Layer 8 of a small transformer language model trained on English Wikipedia (16 layers, counted from 0, width 128).
A neuron adds its activation times its output weights to the MLP's output. To switch it off is to set its activation to zero at one token and run the rest of the model.

Output weights of the MLP neurons that the questions are about. A number n stands for (n - 500) times 0.00064.
n16: 541 482 419 477 527 362 524 735 403 771 580 590 609 633 368 384 337 484 622 570 620 295 509 543 584 562 507 339 500 383 463 472 403 380 557 533 578 584 469 728 407 566 512 379 408 400 269 420 568 394 546 459 607 688 427 463 700 487 449 490 480 526 395 433 584 513 397 372 494 615 487 457 594 554 435 677 428 503 802 494 664 494 704 631 461 580 631 516 611 478 606 438 352 419 491 419 645 582 515 608 538 621 595 416 653 435 421 683 564 523 343 348 412 376 523 369 500 373 475 440 454 28 551 397 481 585 639 637
n86: 653 264 394 530 328 595 452 326 678 322 503 549 393 620 366 388 550 444 598 284 533 383 568 438 552 591 630 472 617 571 429 572 473 516 454 342 598 399 467 336 605 560 409 468 429 554 447 765 404 563 548 484 570 398 482 482 524 647 507 390 433 433 273 479 771 590 523 535 516 668 407 500 610 443 327 389 477 500 349 467 473 480 557 649 535 467 570 480 417 671 507 415 476 449 612 370 528 353 535 633 379 387 572 571 726 333 765 413 300 691 293 598 446 410 545 356 663 580 374 458 452 256 406 417 454 284 431 520
n150: 446 321 280 648 474 576 434 461 684 560 296 451 356 289 508 382 377 592 485 392 485 713 404 608 371 538 592 686 364 504 336 713 492 518 606 488 511 360 485 613 407 638 456 642 327 379 492 541 385 444 459 277 621 610 717 613 770 508 427 434 549 248 596 678 440 356 593 371 393 504 619 593 641 480 368 239 538 885 756 431 473 473 526 368 533 503 362 424 458 522 384 545 558 484 336 402 549 412 448 528 572 581 791 696 421 595 544 368 585 547 504 590 417 508 504 480 403 408 418 371 840 506 181 621 786 385 431 545
n177: 724 691 459 602 354 506 569 550 506 347 542 563 431 565 531 638 230 471 615 607 606 389 467 716 494 452 754 360 699 576 500 545 692 442 436 433 405 395 680 492 354 374 479 554 535 317 519 438 547 575 463 366 497 292 489 603 510 510 474 464 259 520 554 456 369 415 448 266 481 512 290 538 488 402 535 553 660 535 539 607 760 471 503 373 660 407 452 571 555 478 517 497 392 414 667 535 528 475 450 417 561 513 470 459 433 650 406 543 637 794 565 358 337 555 418 547 588 267 484 606 532 765 396 559 564 614 445 586
n200: 424 395 371 559 579 542 491 538 512 788 583 652 428 480 477 570 634 339 623 552 518 586 317 399 530 542 599 558 706 419 553 394 441 442 536 487 636 518 527 367 398 598 399 726 277 681 628 547 506 401 424 665 605 343 434 468 525 754 433 601 536 522 506 458 589 525 500 661 435 445 543 702 483 636 506 564 590 524 611 463 735 352 488 453 454 456 468 284 372 639 637 428 528 506 718 521 409 333 571 428 419 567 592 601 515 484 443 460 267 403 558 394 366 512 609 393 510 567 429 490 604 658 488 445 434 513 630 509
n205: 562 481 478 511 503 298 480 461 609 545 514 327 467 569 485 435 507 514 619 462 620 469 251 453 572 524 357 599 540 691 406 390 422 463 455 671 467 599 493 545 409 644 565 436 500 388 355 337 236 543 590 517 351 637 504 507 870 63 531 507 335 332 561 449 557 500 531 483 563 295 624 544 548 573 419 666 698 507 577 517 504 343 434 447 602 438 669 627 486 702 583 585 311 436 555 551 460 553 721 358 421 333 321 438 711 607 349 434 500 585 329 528 581 441 580 500 355 497 577 529 557 396 340 305 517 644 438 527
n250: 494 580 507 452 557 326 611 474 353 705 657 488 584 334 370 571 226 459 269 688 522 472 509 555 555 445 483 408 708 532 418 574 407 463 398 700 497 389 392 390 447 432 420 418 574 392 478 389 515 464 350 457 457 587 510 450 621 500 500 459 341 655 711 674 715 549 674 671 527 539 528 467 560 500 423 596 534 410 563 503 392 308 434 581 553 525 457 428 416 643 556 522 528 561 534 623 340 287 506 597 376 826 581 540 629 378 562 563 465 542 509 478 481 481 510 403 539 469 461 437 640 348 358 542 702 594 516 607
n277: 384 668 428 451 583 513 398 417 385 762 545 649 400 678 486 471 465 574 465 571 336 516 384 477 567 513 563 459 443 520 525 580 530 466 516 600 684 446 558 477 320 457 390 541 691 639 494 348 294 557 726 624 781 669 359 340 599 630 461 575 459 461 523 354 447 352 366 426 463 537 313 677 586 597 510 478 644 619 493 344 398 481 466 395 491 552 428 420 391 437 419 494 399 530 737 471 545 373 466 580 698 396 637 545 484 464 430 419 698 753 438 592 259 616 592 487 348 397 415 429 393 349 363 528 411 579 510 471
n378: 571 398 624 213 441 363 411 509 423 528 623 768 652 506 395 286 414 211 573 722 549 469 457 606 406 566 383 611 545 418 470 555 591 537 610 522 491 449 613 681 471 485 325 533 682 529 650 574 458 526 665 509 548 567 671 458 500 405 441 500 627 512 308 516 413 690 696 325 497 512 445 701 611 266 497 417 524 427 497 509 441 412 615 468 564 459 281 472 457 647 542 418 553 594 534 340 497 414 473 535 372 611 583 624 345 611 497 609 457 573 472 500 494 503 442 567 326 558 533 500 566 418 471 429 545 523 430 594
n396: 311 632 594 454 351 542 573 362 547 464 595 539 441 523 536 433 359 540 440 500 451 497 443 516 494 497 297 597 430 425 476 421 447 370 482 516 509 461 433 626 539 372 488 518 497 436 588 556 488 324 474 572 558 609 450 545 491 525 411 552 494 540 424 269 536 382 475 412 600 704 546 191 359 656 494 348 491 467 574 494 543 533 380 447 688 382 238 433 363 622 656 353 546 519 367 728 542 397 438 736 304 509 567 429 581 588 417 673 675 522 675 556 309 521 500 456 401 607 547 432 542 183 506 395 524 510 524 680
n433: 438 352 462 527 469 509 563 597 520 372 467 587 649 613 598 482 459 456 325 550 479 473 448 525 488 558 571 394 494 372 532 494 473 303 459 567 410 439 647 643 631 388 539 373 707 401 595 646 486 578 472 771 447 582 358 569 548 616 491 551 500 356 555 541 356 382 482 429 503 548 364 419 686 620 235 452 468 532 473 455 683 655 622 370 654 375 572 612 414 633 460 582 476 521 538 480 339 500 431 457 526 378 457 405 544 543 392 587 399 448 539 428 424 574 587 646 413 473 437 484 512 49 531 528 244 396 609 459
n443: 666 539 646 357 500 280 714 605 412 449 744 407 379 490 605 713 568 669 438 472 651 393 337 493 448 486 301 388 335 511 572 521 478 450 451 580 450 493 514 541 467 400 493 479 557 524 475 367 435 500 341 562 544 688 446 440 525 417 652 507 290 582 592 237 422 272 464 541 463 278 553 537 607 195 500 334 364 609 471 426 679 709 554 524 523 487 627 514 612 483 680 562 682 504 510 462 395 656 339 329 643 518 376 631 535 250 266 429 617 500 273 629 489 571 344 326 596 465 493 140 558 712 523 490 583 541 444 507
n462: 629 514 577 360 623 587 515 494 401 295 541 521 446 565 603 519 473 509 676 428 649 491 659 461 466 506 565 609 507 510 527 239 183 656 463 600 411 660 370 319 503 536 494 369 406 395 266 576 439 411 506 682 392 416 306 576 484 445 333 418 447 579 350 586 457 451 411 605 645 308 447 441 393 340 389 377 516 525 586 648 456 503 578 380 518 686 360 675 456 372 438 537 383 404 503 565 447 542 655 690 543 245 458 560 478 548 487 560 522 606 494 443 638 603 592 558 408 384 412 516 561 746 571 548 537 453 500 635
n466: 465 663 565 532 632 668 506 464 610 387 461 538 332 524 425 554 414 519 629 375 332 623 607 417 361 538 368 372 563 549 581 656 287 496 532 589 518 446 402 391 490 500 470 466 579 472 420 679 367 329 300 402 517 617 462 787 552 605 616 596 466 552 490 412 409 400 594 629 410 534 631 638 529 177 641 390 611 700 662 359 422 503 666 567 503 540 357 519 561 491 570 635 448 598 741 641 476 546 453 368 522 465 593 663 487 579 208 448 400 589 458 542 343 548 608 592 389 484 357 534 516 543 554 678 475 384 468 635
n492: 579 328 534 431 683 539 455 408 483 358 493 419 492 582 458 414 523 335 738 399 593 555 480 545 482 458 379 317 556 644 469 561 404 308 561 719 510 571 685 674 277 497 422 303 635 362 575 413 594 677 400 146 560 361 406 546 449 719 525 478 523 496 414 420 520 639 485 524 138 452 572 800 397 547 458 452 429 375 500 590 650 650 725 731 466 623 550 590 529 353 613 450 310 702 464 291 580 400 409 352 717 355 575 511 518 467 597 271 641 611 329 562 338 421 466 530 394 547 552 504 535 572 500 666 401 558 554 472
n509: 484 472 520 564 343 687 603 458 334 389 308 555 453 518 427 575 591 516 429 553 522 471 424 516 345 543 644 550 438 461 591 466 426 463 593 338 527 587 572 482 675 473 610 405 446 641 726 494 430 388 497 843 500 568 774 490 551 435 380 547 560 322 477 331 428 326 627 660 403 527 663 603 428 677 525 630 438 587 535 592 408 391 310 359 458 449 580 547 519 362 451 608 535 551 525 586 326 651 421 529 547 585 594 436 423 403 624 357 500 319 415 516 725 387 622 422 487 525 439 487 402 143 550 509 663 493 394 494

Each question names a token from some text and the token that comes next. It shows the activations a of the neurons there, in the order above. A number n stands for (n - 500) times 0.0065.

Then comes g, the gradient of the next token's log-probability with respect to the MLP's output, scaled to length 1. A neuron's effect is roughly proportional to its activation times (output weights . g). A number n stands for (n - 500) times 0.00074.

"Build", then "er "
a: 513 526 468 495 576 501 494 502 545 523 512 459 497 495 481 501
g: 371 468 543 392 551 268 560 568 556 536 370 566 475 570 369 449 398 428 568 529 466 512 381 647 356 213 402 697 470 607 635 349 755 442 546 345 466 434 560 393 460 540 447 560 267 447 577 555 574 607 703 323 435 278 539 430 516 689 500 321 701 408 512 342 414 529 725 468 564 559 404 595 560 549 429 592 533 566 303 365 664 561 492 419 266 472 318 527 440 688 379 248 794 419 617 277 521 464 634 567 515 572 399 545 606 494 367 597 201 489 476 489 295 325 423 396 624 523 348 561 408 557 520 496 379 582 547 670
Which two neurons, each switched off alone, lower its probability most, in order? n200, n378

"1", then "8 "
a: 488 512 497 500 507 501 503 508 510 507 505 548 457 525 498 538
g: 517 579 463 598 269 528 442 388 544 579 567 449 440 687 525 523 359 464 539 465 320 541 426 516 554 499 746 511 701 362 497 727 496 353 420 577 393 363 403 421 595 567 480 444 369 371 341 409 291 517 275 561 438 543 460 599 586 628 469 569 427 387 510 598 469 316 636 477 450 512 684 380 420 315 817 550 668 419 598 599 406 786 520 662 709 678 553 401 425 639 559 405 342 378 488 567 436 520 481 554 803 463 562 677 391 612 494 585 556 647 741 677 412 471 532 398 723 624 546 284 584 651 400 583 699 463 611 451
Which neuron, switched off, raises the next token's probability most? n509

"ed ", then "191"
a: 510 501 498 509 504 561 882 461 490 523 516 521 502 511 502 472
g: 715 481 428 404 651 598 456 451 521 491 255 480 605 356 452 533 502 434 353 414 637 548 618 303 722 438 415 504 521 606 385 436 452 481 398 510 630 492 623 435 522 462 243 574 834 650 411 407 625 621 441 375 679 700 562 659 536 557 442 418 445 569 542 768 595 616 575 118 576 245 441 517 375 380 559 490 442 629 605 478 571 563 271 580 454 639 614 583 575 397 455 512 416 458 351 575 545 502 626 703 288 462 568 650 573 434 321 411 425 727 659 316 544 538 560 574 395 503 498 695 595 587 519 309 414 545 619 533
Switching off which neuron hurts the next token most? n250

"ad", then "ir"
a: 478 515 499 500 527 512 504 491 497 644 498 501 501 512 497 557
g: 378 534 367 329 233 457 367 601 511 341 481 343 511 422 521 512 484 611 566 464 636 559 534 456 565 632 632 618 703 676 634 655 358 446 811 506 554 541 630 207 266 687 526 505 521 579 417 475 387 287 351 511 439 697 489 710 379 456 413 459 552 450 233 507 506 325 477 684 444 412 481 572 480 538 498 666 510 600 290 405 431 560 566 580 417 500 310 525 531 601 412 373 466 585 300 483 512 480 270 415 562 461 415 663 489 328 459 501 619 410 680 725 628 535 493 473 583 425 625 635 558 480 599 419 665 270 312 306
Which two neurons, each switched off alone, lower its probability most, in order? n509, n16

"4 ", then "Canada "
a: 507 547 496 528 501 497 495 523 522 512 494 507 517 502 480 431
g: 534 309 413 670 399 324 506 511 482 433 422 517 719 517 512 400 558 593 419 543 483 511 667 581 445 629 528 639 235 481 457 549 533 635 400 584 519 379 616 234 512 601 466 601 530 194 307 455 515 462 492 649 606 530 93 633 711 507 519 423 446 574 321 521 330 654 561 488 293 411 388 562 503 322 425 506 580 304 431 276 416 565 386 469 615 559 548 509 508 424 809 376 353 415 774 478 587 486 651 475 505 452 420 479 361 468 537 360 574 420 546 557 373 344 657 608 609 425 487 480 525 584 511 604 489 416 267 234
Switching off which neuron hurts the next token most? n509

"C", then "d"
a: 506 501 633 499 499 509 527 516 508 543 513 528 454 483 502 522
g: 368 635 440 543 373 680 491 600 509 591 458 704 643 561 640 310 579 549 266 396 648 664 531 381 693 691 422 636 534 329 501 601 460 254 419 372 587 638 564 469 428 434 578 354 450 578 580 723 481 384 209 450 486 624 406 463 570 560 642 598 667 600 630 554 377 415 517 485 552 663 309 551 680 482 577 551 543 419 616 371 331 520 526 255 465 619 437 420 491 484 362 623 569 589 485 625 652 462 513 760 439 457 537 512 676 476 335 435 429 407 537 294 565 501 299 445 353 389 604 372 858 463 304 424 543 623 477 420
Switching off which neuron hurts the next token most? n150

"car", then "bon"
a: 446 465 473 501 488 556 495 487 516 512 515 503 495 526 509 496
g: 496 544 407 309 536 351 385 421 535 501 281 497 571 359 588 567 335 423 333 531 646 478 490 501 426 842 417 551 450 417 484 623 483 484 359 682 529 349 472 359 710 397 363 467 435 375 402 569 658 411 457 442 503 455 618 619 441 577 501 665 627 327 474 203 340 365 185 445 507 377 486 316 573 520 546 440 613 576 446 516 406 458 436 651 436 620 390 339 387 338 460 477 796 534 608 552 500 418 386 476 361 382 413 397 537 172 636 562 712 180 464 545 301 479 425 484 537 600 520 519 418 551 313 525 438 453 504 317
Which neuron, switched off, raises the next token's probability most? n205

") ", then "| "
a: 468 519 481 492 500 497 450 524 485 468 517 464 502 540 500 502
g: 432 516 636 267 590 938 561 536 441 358 674 369 410 487 671 546 607 340 596 370 672 565 527 557 397 570 600 554 385 568 496 436 600 508 561 591 428 582 518 634 455 573 424 613 615 767 505 537 339 522 471 285 135 316 549 462 462 460 459 592 568 324 547 541 636 583 416 273 510 510 630 447 434 538 547 528 362 592 540 747 471 538 475 547 711 726 610 585 409 461 343 442 527 210 375 476 306 524 485 391 439 530 508 767 466 502 616 401 527 469 528 392 421 513 336 520 457 598 520 352 380 344 557 421 302 645 633 503
Switching off which neuron hurts the next token most? n250

"the ", then "Texas "
a: 417 480 505 603 500 496 504 494 497 411 488 516 489 504 474 507
g: 402 395 431 389 641 448 525 646 455 322 564 461 803 413 429 436 299 491 317 576 588 652 717 587 530 351 244 702 580 735 524 530 493 495 564 392 493 458 524 362 394 434 678 511 630 437 624 408 534 480 364 557 505 483 493 591 492 475 418 540 556 633 433 691 465 609 395 799 357 388 659 519 520 391 466 458 549 613 452 676 374 585 502 680 618 717 534 551 436 328 666 164 500 405 404 473 516 565 643 291 461 667 611 466 433 389 644 454 442 624 722 699 570 456 447 547 643 620 346 484 423 685 475 565 258 365 431 473
Switching off which neuron hurts the next token most? n16

". ", then "In "
a: 489 479 499 516 519 510 504 498 493 501 504 536 497 766 465 498
g: 481 606 249 468 536 714 432 561 574 657 413 630 441 372 365 684 520 438 476 693 523 403 546 603 482 618 517 475 545 694 708 561 621 509 470 379 531 582 509 440 365 416 402 580 346 476 479 312 245 410 396 395 548 639 469 413 325 596 396 700 380 617 638 659 460 475 414 661 624 422 376 400 853 533 478 573 582 547 717 446 653 484 567 568 628 310 481 537 392 728 442 401 538 737 489 563 611 369 579 635 352 666 738 578 548 667 524 278 566 394 475 256 448 538 578 525 298 598 620 510 674 604 499 452 447 551 661 535
Switching off which neuron hurts the next token most? n466

"\n\n", then "=="
a: 474 473 498 506 492 501 501 498 497 495 495 530 505 799 455 501
g: 506 559 670 445 446 665 492 309 419 456 508 572 447 601 550 529 614 560 385 299 539 441 610 351 393 472 435 585 660 506 648 442 231 384 413 679 733 724 485 564 502 607 322 451 592 438 398 403 494 364 600 632 211 291 468 537 484 420 702 401 570 303 367 525 432 328 403 491 476 419 564 603 507 565 491 441 491 469 555 529 643 470 476 668 638 406 549 655 417 458 412 508 599 615 572 416 572 462 823 470 503 643 351 377 326 599 652 412 248 504 360 554 456 425 586 454 739 372 302 595 615 338 705 432 593 589 208 373
Switching off which neuron hurts the next token most? n466

"3 ", then "Italy "
a: 525 543 516 507 500 478 507 521 543 517 500 508 509 514 485 459
g: 435 300 443 514 406 344 586 505 535 349 455 646 631 511 386 601 745 614 240 552 441 630 506 550 489 457 620 554 491 400 383 592 376 658 501 684 576 583 561 331 394 657 525 525 546 453 452 322 437 635 599 469 647 502 145 584 722 493 547 433 450 489 511 524 239 522 618 635 314 471 515 509 418 478 384 523 676 416 646 379 441 608 343 544 376 495 560 574 444 507 679 349 253 242 504 527 482 408 582 420 572 395 446 409 320 504 546 323 609 439 379 648 567 501 601 397 664 572 260 530 587 643 375 674 627 272 217 485
Which neuron, switched off, raises the next token's probability most? n378

", ", then "las"
a: 488 500 457 498 493 480 493 500 533 433 510 540 504 498 559 488
g: 569 670 103 591 586 476 543 439 521 529 261 561 438 431 577 490 660 534 416 618 468 493 483 547 354 657 564 611 461 369 581 677 497 411 668 449 570 334 464 580 632 573 669 351 470 525 616 632 472 518 513 573 491 223 502 474 435 479 645 561 560 452 644 486 534 535 279 255 534 588 751 332 578 655 576 201 649 776 592 493 460 467 446 384 355 599 497 471 577 311 472 472 469 439 431 586 550 495 367 376 332 591 615 639 558 455 702 560 675 359 586 331 323 580 493 312 384 346 702 621 350 498 662 551 550 391 381 528
Which neuron, switched off, raises the next token's probability most? n150

"Group ", then "in "
a: 566 510 516 503 500 477 484 502 507 526 516 525 508 462 404 475
g: 332 458 435 597 650 491 524 623 700 591 617 602 522 427 311 661 605 626 391 364 591 577 667 476 274 323 274 448 777 462 504 384 552 425 440 407 713 528 563 305 742 364 432 538 549 594 269 609 437 538 334 413 462 612 373 455 589 367 433 502 662 528 486 576 463 586 514 665 498 631 407 311 593 328 593 602 887 537 509 508 620 472 431 500 503 388 627 669 477 511 454 644 602 490 446 587 467 375 633 734 430 584 452 391 293 271 376 748 413 565 518 489 589 578 465 590 553 574 408 437 635 573 389 488 636 572 389 671
Switching off which neuron hurts the next token most? n492

"its ", then "publication "
a: 497 492 454 491 503 542 472 500 505 414 502 518 500 500 483 503
g: 520 589 617 647 610 468 391 520 582 372 519 515 539 510 594 813 455 384 510 569 708 386 585 499 630 520 377 730 491 433 303 242 486 473 434 601 504 419 761 498 571 420 456 426 635 662 308 543 457 614 247 364 480 461 619 530 438 488 489 477 520 663 329 584 548 562 748 699 461 597 459 424 726 638 573 598 607 622 708 323 450 560 298 408 530 479 446 645 482 547 642 351 650 593 606 542 415 374 403 530 431 615 329 476 711 344 591 598 353 550 599 675 362 596 297 561 698 372 612 584 620 533 540 739 456 531 672 544
Switching off which neuron hurts the next token most? n150

"in ", then "199"
a: 430 518 464 499 501 602 494 488 497 438 508 489 659 502 496 505
g: 580 535 591 505 431 707 401 313 456 529 688 527 473 369 370 573 634 436 504 664 652 339 508 501 588 591 503 493 654 736 785 348 570 500 442 756 518 360 590 445 576 449 683 475 623 584 400 469 339 671 423 446 564 556 528 448 416 670 330 595 323 686 566 575 622 273 481 335 505 558 366 361 451 677 657 494 376 526 577 218 493 525 670 527 637 338 597 806 429 550 469 486 480 582 321 508 446 552 557 682 803 441 423 400 388 419 537 559 329 524 611 305 590 535 448 622 576 405 398 377 654 508 302 579 391 571 562 482
Switching off which neuron hurts the next token most? n462

".", then "57 "
a: 476 490 465 493 526 500 506 492 510 505 486 573 490 505 444 480
g: 399 335 747 586 370 481 505 634 473 558 392 425 756 547 352 495 440 627 428 546 446 463 554 447 396 436 590 517 634 221 327 622 416 557 627 315 314 406 386 561 741 640 338 222 544 411 428 661 420 551 477 460 374 562 416 467 509 519 474 530 428 327 467 504 396 362 628 343 710 467 558 411 714 494 579 363 701 296 407 436 587 568 337 503 774 340 627 375 439 558 663 573 350 353 578 542 484 553 317 495 418 480 464 452 567 549 513 527 590 820 449 603 495 295 662 297 420 589 504 555 579 454 572 494 450 763 446 570
Switching off which neuron hurts the next token most? n492

"d", then ") "
a: 526 489 511 594 500 502 464 457 549 505 494 511 499 517 484 521
g: 412 445 484 269 324 554 606 535 436 362 383 420 416 701 495 672 375 416 345 570 615 422 611 651 603 434 549 340 594 634 327 427 663 276 510 615 360 531 394 509 494 449 554 611 639 337 562 279 542 608 532 362 263 387 596 510 599 416 272 498 408 404 549 494 450 493 322 525 508 490 582 523 512 573 485 563 240 608 565 584 511 533 855 351 567 737 279 483 355 335 383 510 334 575 387 569 429 597 527 435 500 317 469 746 361 332 501 508 338 513 428 355 446 611 512 596 541 615 476 575 594 470 433 397 703 678 683 307
Switching off which neuron hurts the next token most? n177

"and ", then "business "
a: 493 494 436 516 500 501 501 458 451 110 485 524 476 488 497 518
g: 438 579 362 737 512 449 687 418 500 376 524 553 569 323 372 592 472 616 382 623 586 398 512 319 587 434 391 488 411 358 478 655 679 643 700 550 517 508 414 444 552 406 696 524 502 567 551 707 540 648 545 698 651 422 347 672 662 501 716 504 266 387 600 601 448 478 429 368 403 543 598 516 406 604 319 478 576 500 549 487 320 474 214 391 641 761 547 592 673 498 380 540 677 583 610 451 602 344 481 429 555 577 562 605 619 496 601 242 488 551 506 359 563 365 614 438 270 214 412 648 433 439 665 495 694 490 571 298
Which neuron, switched off, raises the next token's probability most? n150

"the ", then "Irish "
a: 474 490 502 585 502 514 488 476 500 455 489 523 517 483 484 517
g: 326 357 407 460 459 575 705 611 549 254 558 446 625 493 490 575 359 551 449 517 565 517 573 269 484 449 485 812 584 725 601 429 476 591 515 504 570 481 617 217 425 548 571 514 723 431 447 474 479 367 396 332 723 527 494 582 625 443 522 455 487 475 305 589 426 787 603 716 310 203 494 394 650 499 644 623 418 322 547 538 281 492 390 479 672 603 359 442 492 351 569 387 641 470 561 390 500 613 536 487 452 610 492 540 754 443 364 257 438 722 522 650 592 411 682 584 572 537 376 550 563 552 606 450 326 375 482 404
Which neuron, switched off, raises the next token's probability most? n177

"at ", then "Mac"
a: 456 500 497 482 492 420 493 501 498 513 382 478 785 504 463 503
g: 617 459 342 594 572 347 430 287 312 384 423 496 541 559 481 635 600 556 309 506 465 678 586 564 356 805 525 263 389 789 389 477 594 479 478 548 441 497 548 382 580 589 587 576 524 511 671 391 621 458 249 455 655 590 459 526 276 618 522 440 487 485 405 590 697 580 557 617 526 750 519 844 332 437 587 454 576 703 258 451 515 392 598 512 508 526 600 550 596 470 491 554 565 482 419 460 457 451 507 640 491 567 343 674 405 480 214 422 574 471 612 358 664 577 407 682 483 638 350 369 516 382 640 561 388 534 243 363
Switching off which neuron hurts the next token most? n205

"al", then "'"
a: 474 507 524 519 490 511 516 624 538 480 489 517 503 503 520 522
g: 613 627 446 447 565 354 579 476 592 456 444 501 457 657 654 367 559 343 711 561 546 511 309 608 636 486 559 532 518 574 420 496 377 498 553 418 267 304 273 506 343 620 637 514 653 454 557 624 218 370 689 605 605 446 663 493 417 425 325 571 377 407 416 571 416 416 402 455 412 337 313 514 342 494 591 470 414 477 573 278 670 544 463 407 401 749 471 499 485 466 679 616 388 515 509 487 550 341 380 247 642 568 386 471 664 779 583 436 658 620 622 597 592 391 697 399 474 726 450 439 524 549 662 644 400 278 543 721
Switching off which neuron hurts the next token most? n277

", ", then "Ni"
a: 485 520 482 508 490 498 492 528 585 383 507 496 500 478 486 508
g: 623 403 275 640 766 723 586 499 282 432 258 628 540 461 527 495 414 554 514 462 504 580 460 418 583 579 299 504 368 459 503 346 435 835 445 657 398 475 397 367 600 451 531 399 569 588 335 499 619 462 306 599 662 490 474 568 452 381 672 471 335 295 524 559 530 715 531 539 552 486 801 467 361 393 458 572 488 479 447 379 651 312 320 390 495 626 435 349 625 413 561 547 481 476 871 390 396 397 374 480 372 555 501 449 690 397 515 465 709 530 472 293 542 430 623 523 367 295 410 530 480 368 473 525 503 299 493 624
Switching off which neuron hurts the next token most? n396

"a ", then "TA"
a: 523 449 446 525 494 499 503 496 523 402 457 449 488 513 465 494
g: 598 481 469 520 501 522 269 290 566 536 609 392 456 329 498 466 393 763 553 725 429 398 466 506 451 596 582 469 412 956 633 409 565 375 609 559 517 397 691 494 441 368 736 533 649 277 456 583 416 426 599 369 521 381 424 468 506 364 356 460 518 393 283 395 490 490 440 337 333 483 466 333 520 385 560 331 423 731 531 445 625 485 249 474 574 687 260 598 431 240 403 544 513 460 640 427 449 447 488 422 385 335 372 616 678 532 527 647 587 525 414 627 502 540 453 480 555 407 500 622 456 626 654 723 539 442 368 650
Switching off which neuron hurts the next token most? n177

"Houston ", then "during "
a: 507 539 506 513 496 476 531 469 660 510 512 490 524 484 488 490
g: 623 445 500 360 390 450 391 414 465 464 626 725 568 563 689 345 460 534 408 539 594 193 547 541 616 385 486 453 748 400 445 559 415 600 474 498 686 622 428 480 586 345 360 622 455 534 398 566 654 370 429 405 346 518 550 389 646 539 393 746 415 465 591 388 401 459 579 615 606 437 325 688 576 469 572 526 440 478 536 461 544 475 519 778 611 571 391 748 379 460 323 526 407 527 590 473 292 472 366 661 384 605 442 267 558 437 494 672 464 546 552 712 658 742 402 631 386 571 348 377 626 528 369 701 639 360 178 576
Switching off which neuron hurts the next token most? n378

"6", then "13"
a: 502 522 442 501 505 518 522 497 503 513 514 493 495 530 501 530
g: 295 584 537 576 576 286 464 440 707 508 413 425 551 412 516 490 556 448 453 593 396 648 560 380 561 461 790 619 421 636 605 332 524 380 490 641 397 527 838 487 603 485 570 384 440 472 479 305 436 499 418 686 360 569 333 733 530 551 646 460 427 709 289 552 509 435 592 546 427 476 487 424 508 512 521 531 500 462 680 549 202 606 570 614 663 718 495 341 430 757 445 529 494 474 555 514 381 458 631 474 706 264 678 584 431 435 624 484 700 457 669 700 370 669 489 388 709 552 514 490 646 690 492 527 570 353 386 311
Which neuron, switched off, raises the next token's probability most? n150

"\n\n", then "John"
a: 479 462 498 502 500 502 502 499 498 499 500 522 505 722 458 500
g: 489 358 543 528 520 290 651 571 514 286 517 637 575 425 712 338 642 494 377 648 452 624 575 460 570 394 290 442 520 418 243 427 638 516 521 254 295 382 419 492 420 555 511 672 431 625 626 628 429 696 334 518 735 556 520 529 561 496 500 346 543 588 513 472 505 584 569 477 359 450 487 534 558 527 520 453 389 581 359 474 378 463 625 317 420 533 578 228 473 434 539 476 400 353 538 572 501 586 354 507 521 328 540 571 518 104 436 772 733 747 713 555 501 425 431 487 462 708 419 433 521 341 300 627 406 272 476 544
Which neuron, switched off, raises the next token's probability most? n466

"H", then "B "
a: 499 497 487 502 497 475 515 492 687 495 475 528 489 510 491 503
g: 640 594 575 356 319 436 429 479 551 453 482 401 604 240 468 449 561 411 625 340 527 588 517 462 247 506 626 458 506 582 500 652 748 463 654 392 704 481 472 448 686 446 538 519 478 549 410 582 610 652 535 529 500 580 556 633 764 518 607 571 409 366 556 330 380 232 688 602 605 410 372 483 389 799 729 678 402 453 532 490 427 545 589 566 652 343 564 374 348 650 388 736 537 398 637 496 532 437 670 423 362 514 402 425 571 391 381 402 483 555 636 514 664 470 598 545 367 404 265 579 399 541 496 542 673 873 544 520
Which neuron, switched off, raises the next token's probability most? n378

"rement ", then "allowed "
a: 529 486 512 489 515 520 554 475 521 483 511 468 493 477 473 500
g: 610 311 728 604 466 782 490 532 515 650 459 409 327 601 642 320 455 345 621 367 653 536 535 446 617 446 633 314 443 503 434 335 417 440 569 529 516 511 638 547 287 341 467 467 301 458 522 565 494 655 599 317 527 437 483 265 464 735 375 541 494 392 700 496 465 350 771 481 532 830 677 481 366 599 517 520 269 608 488 460 496 594 499 613 491 639 456 502 489 475 307 481 380 608 567 285 573 227 386 541 605 410 548 446 597 517 619 407 589 365 323 561 389 406 386 415 364 480 340 249 420 474 601 474 403 457 386 392
Which neuron, switched off, raises the next token's probability most? n492

"(", then "see "
a: 501 507 473 514 558 465 583 507 502 492 515 495 501 555 526 508
g: 469 477 674 467 357 598 419 392 260 424 561 592 641 496 548 601 459 264 615 464 624 479 420 324 764 586 434 352 353 458 380 252 599 507 523 603 530 699 621 518 634 434 265 637 613 457 511 326 487 344 527 425 655 538 565 692 310 367 554 302 347 439 323 400 636 653 566 418 353 544 488 609 689 504 427 364 450 296 374 440 631 496 598 543 507 361 600 735 713 485 257 532 369 364 332 526 320 480 409 584 479 573 648 314 553 589 430 608 510 411 528 636 535 514 301 418 533 443 458 482 656 485 354 554 676 422 589 354
Which neuron, switched off, raises the next token's probability most? n466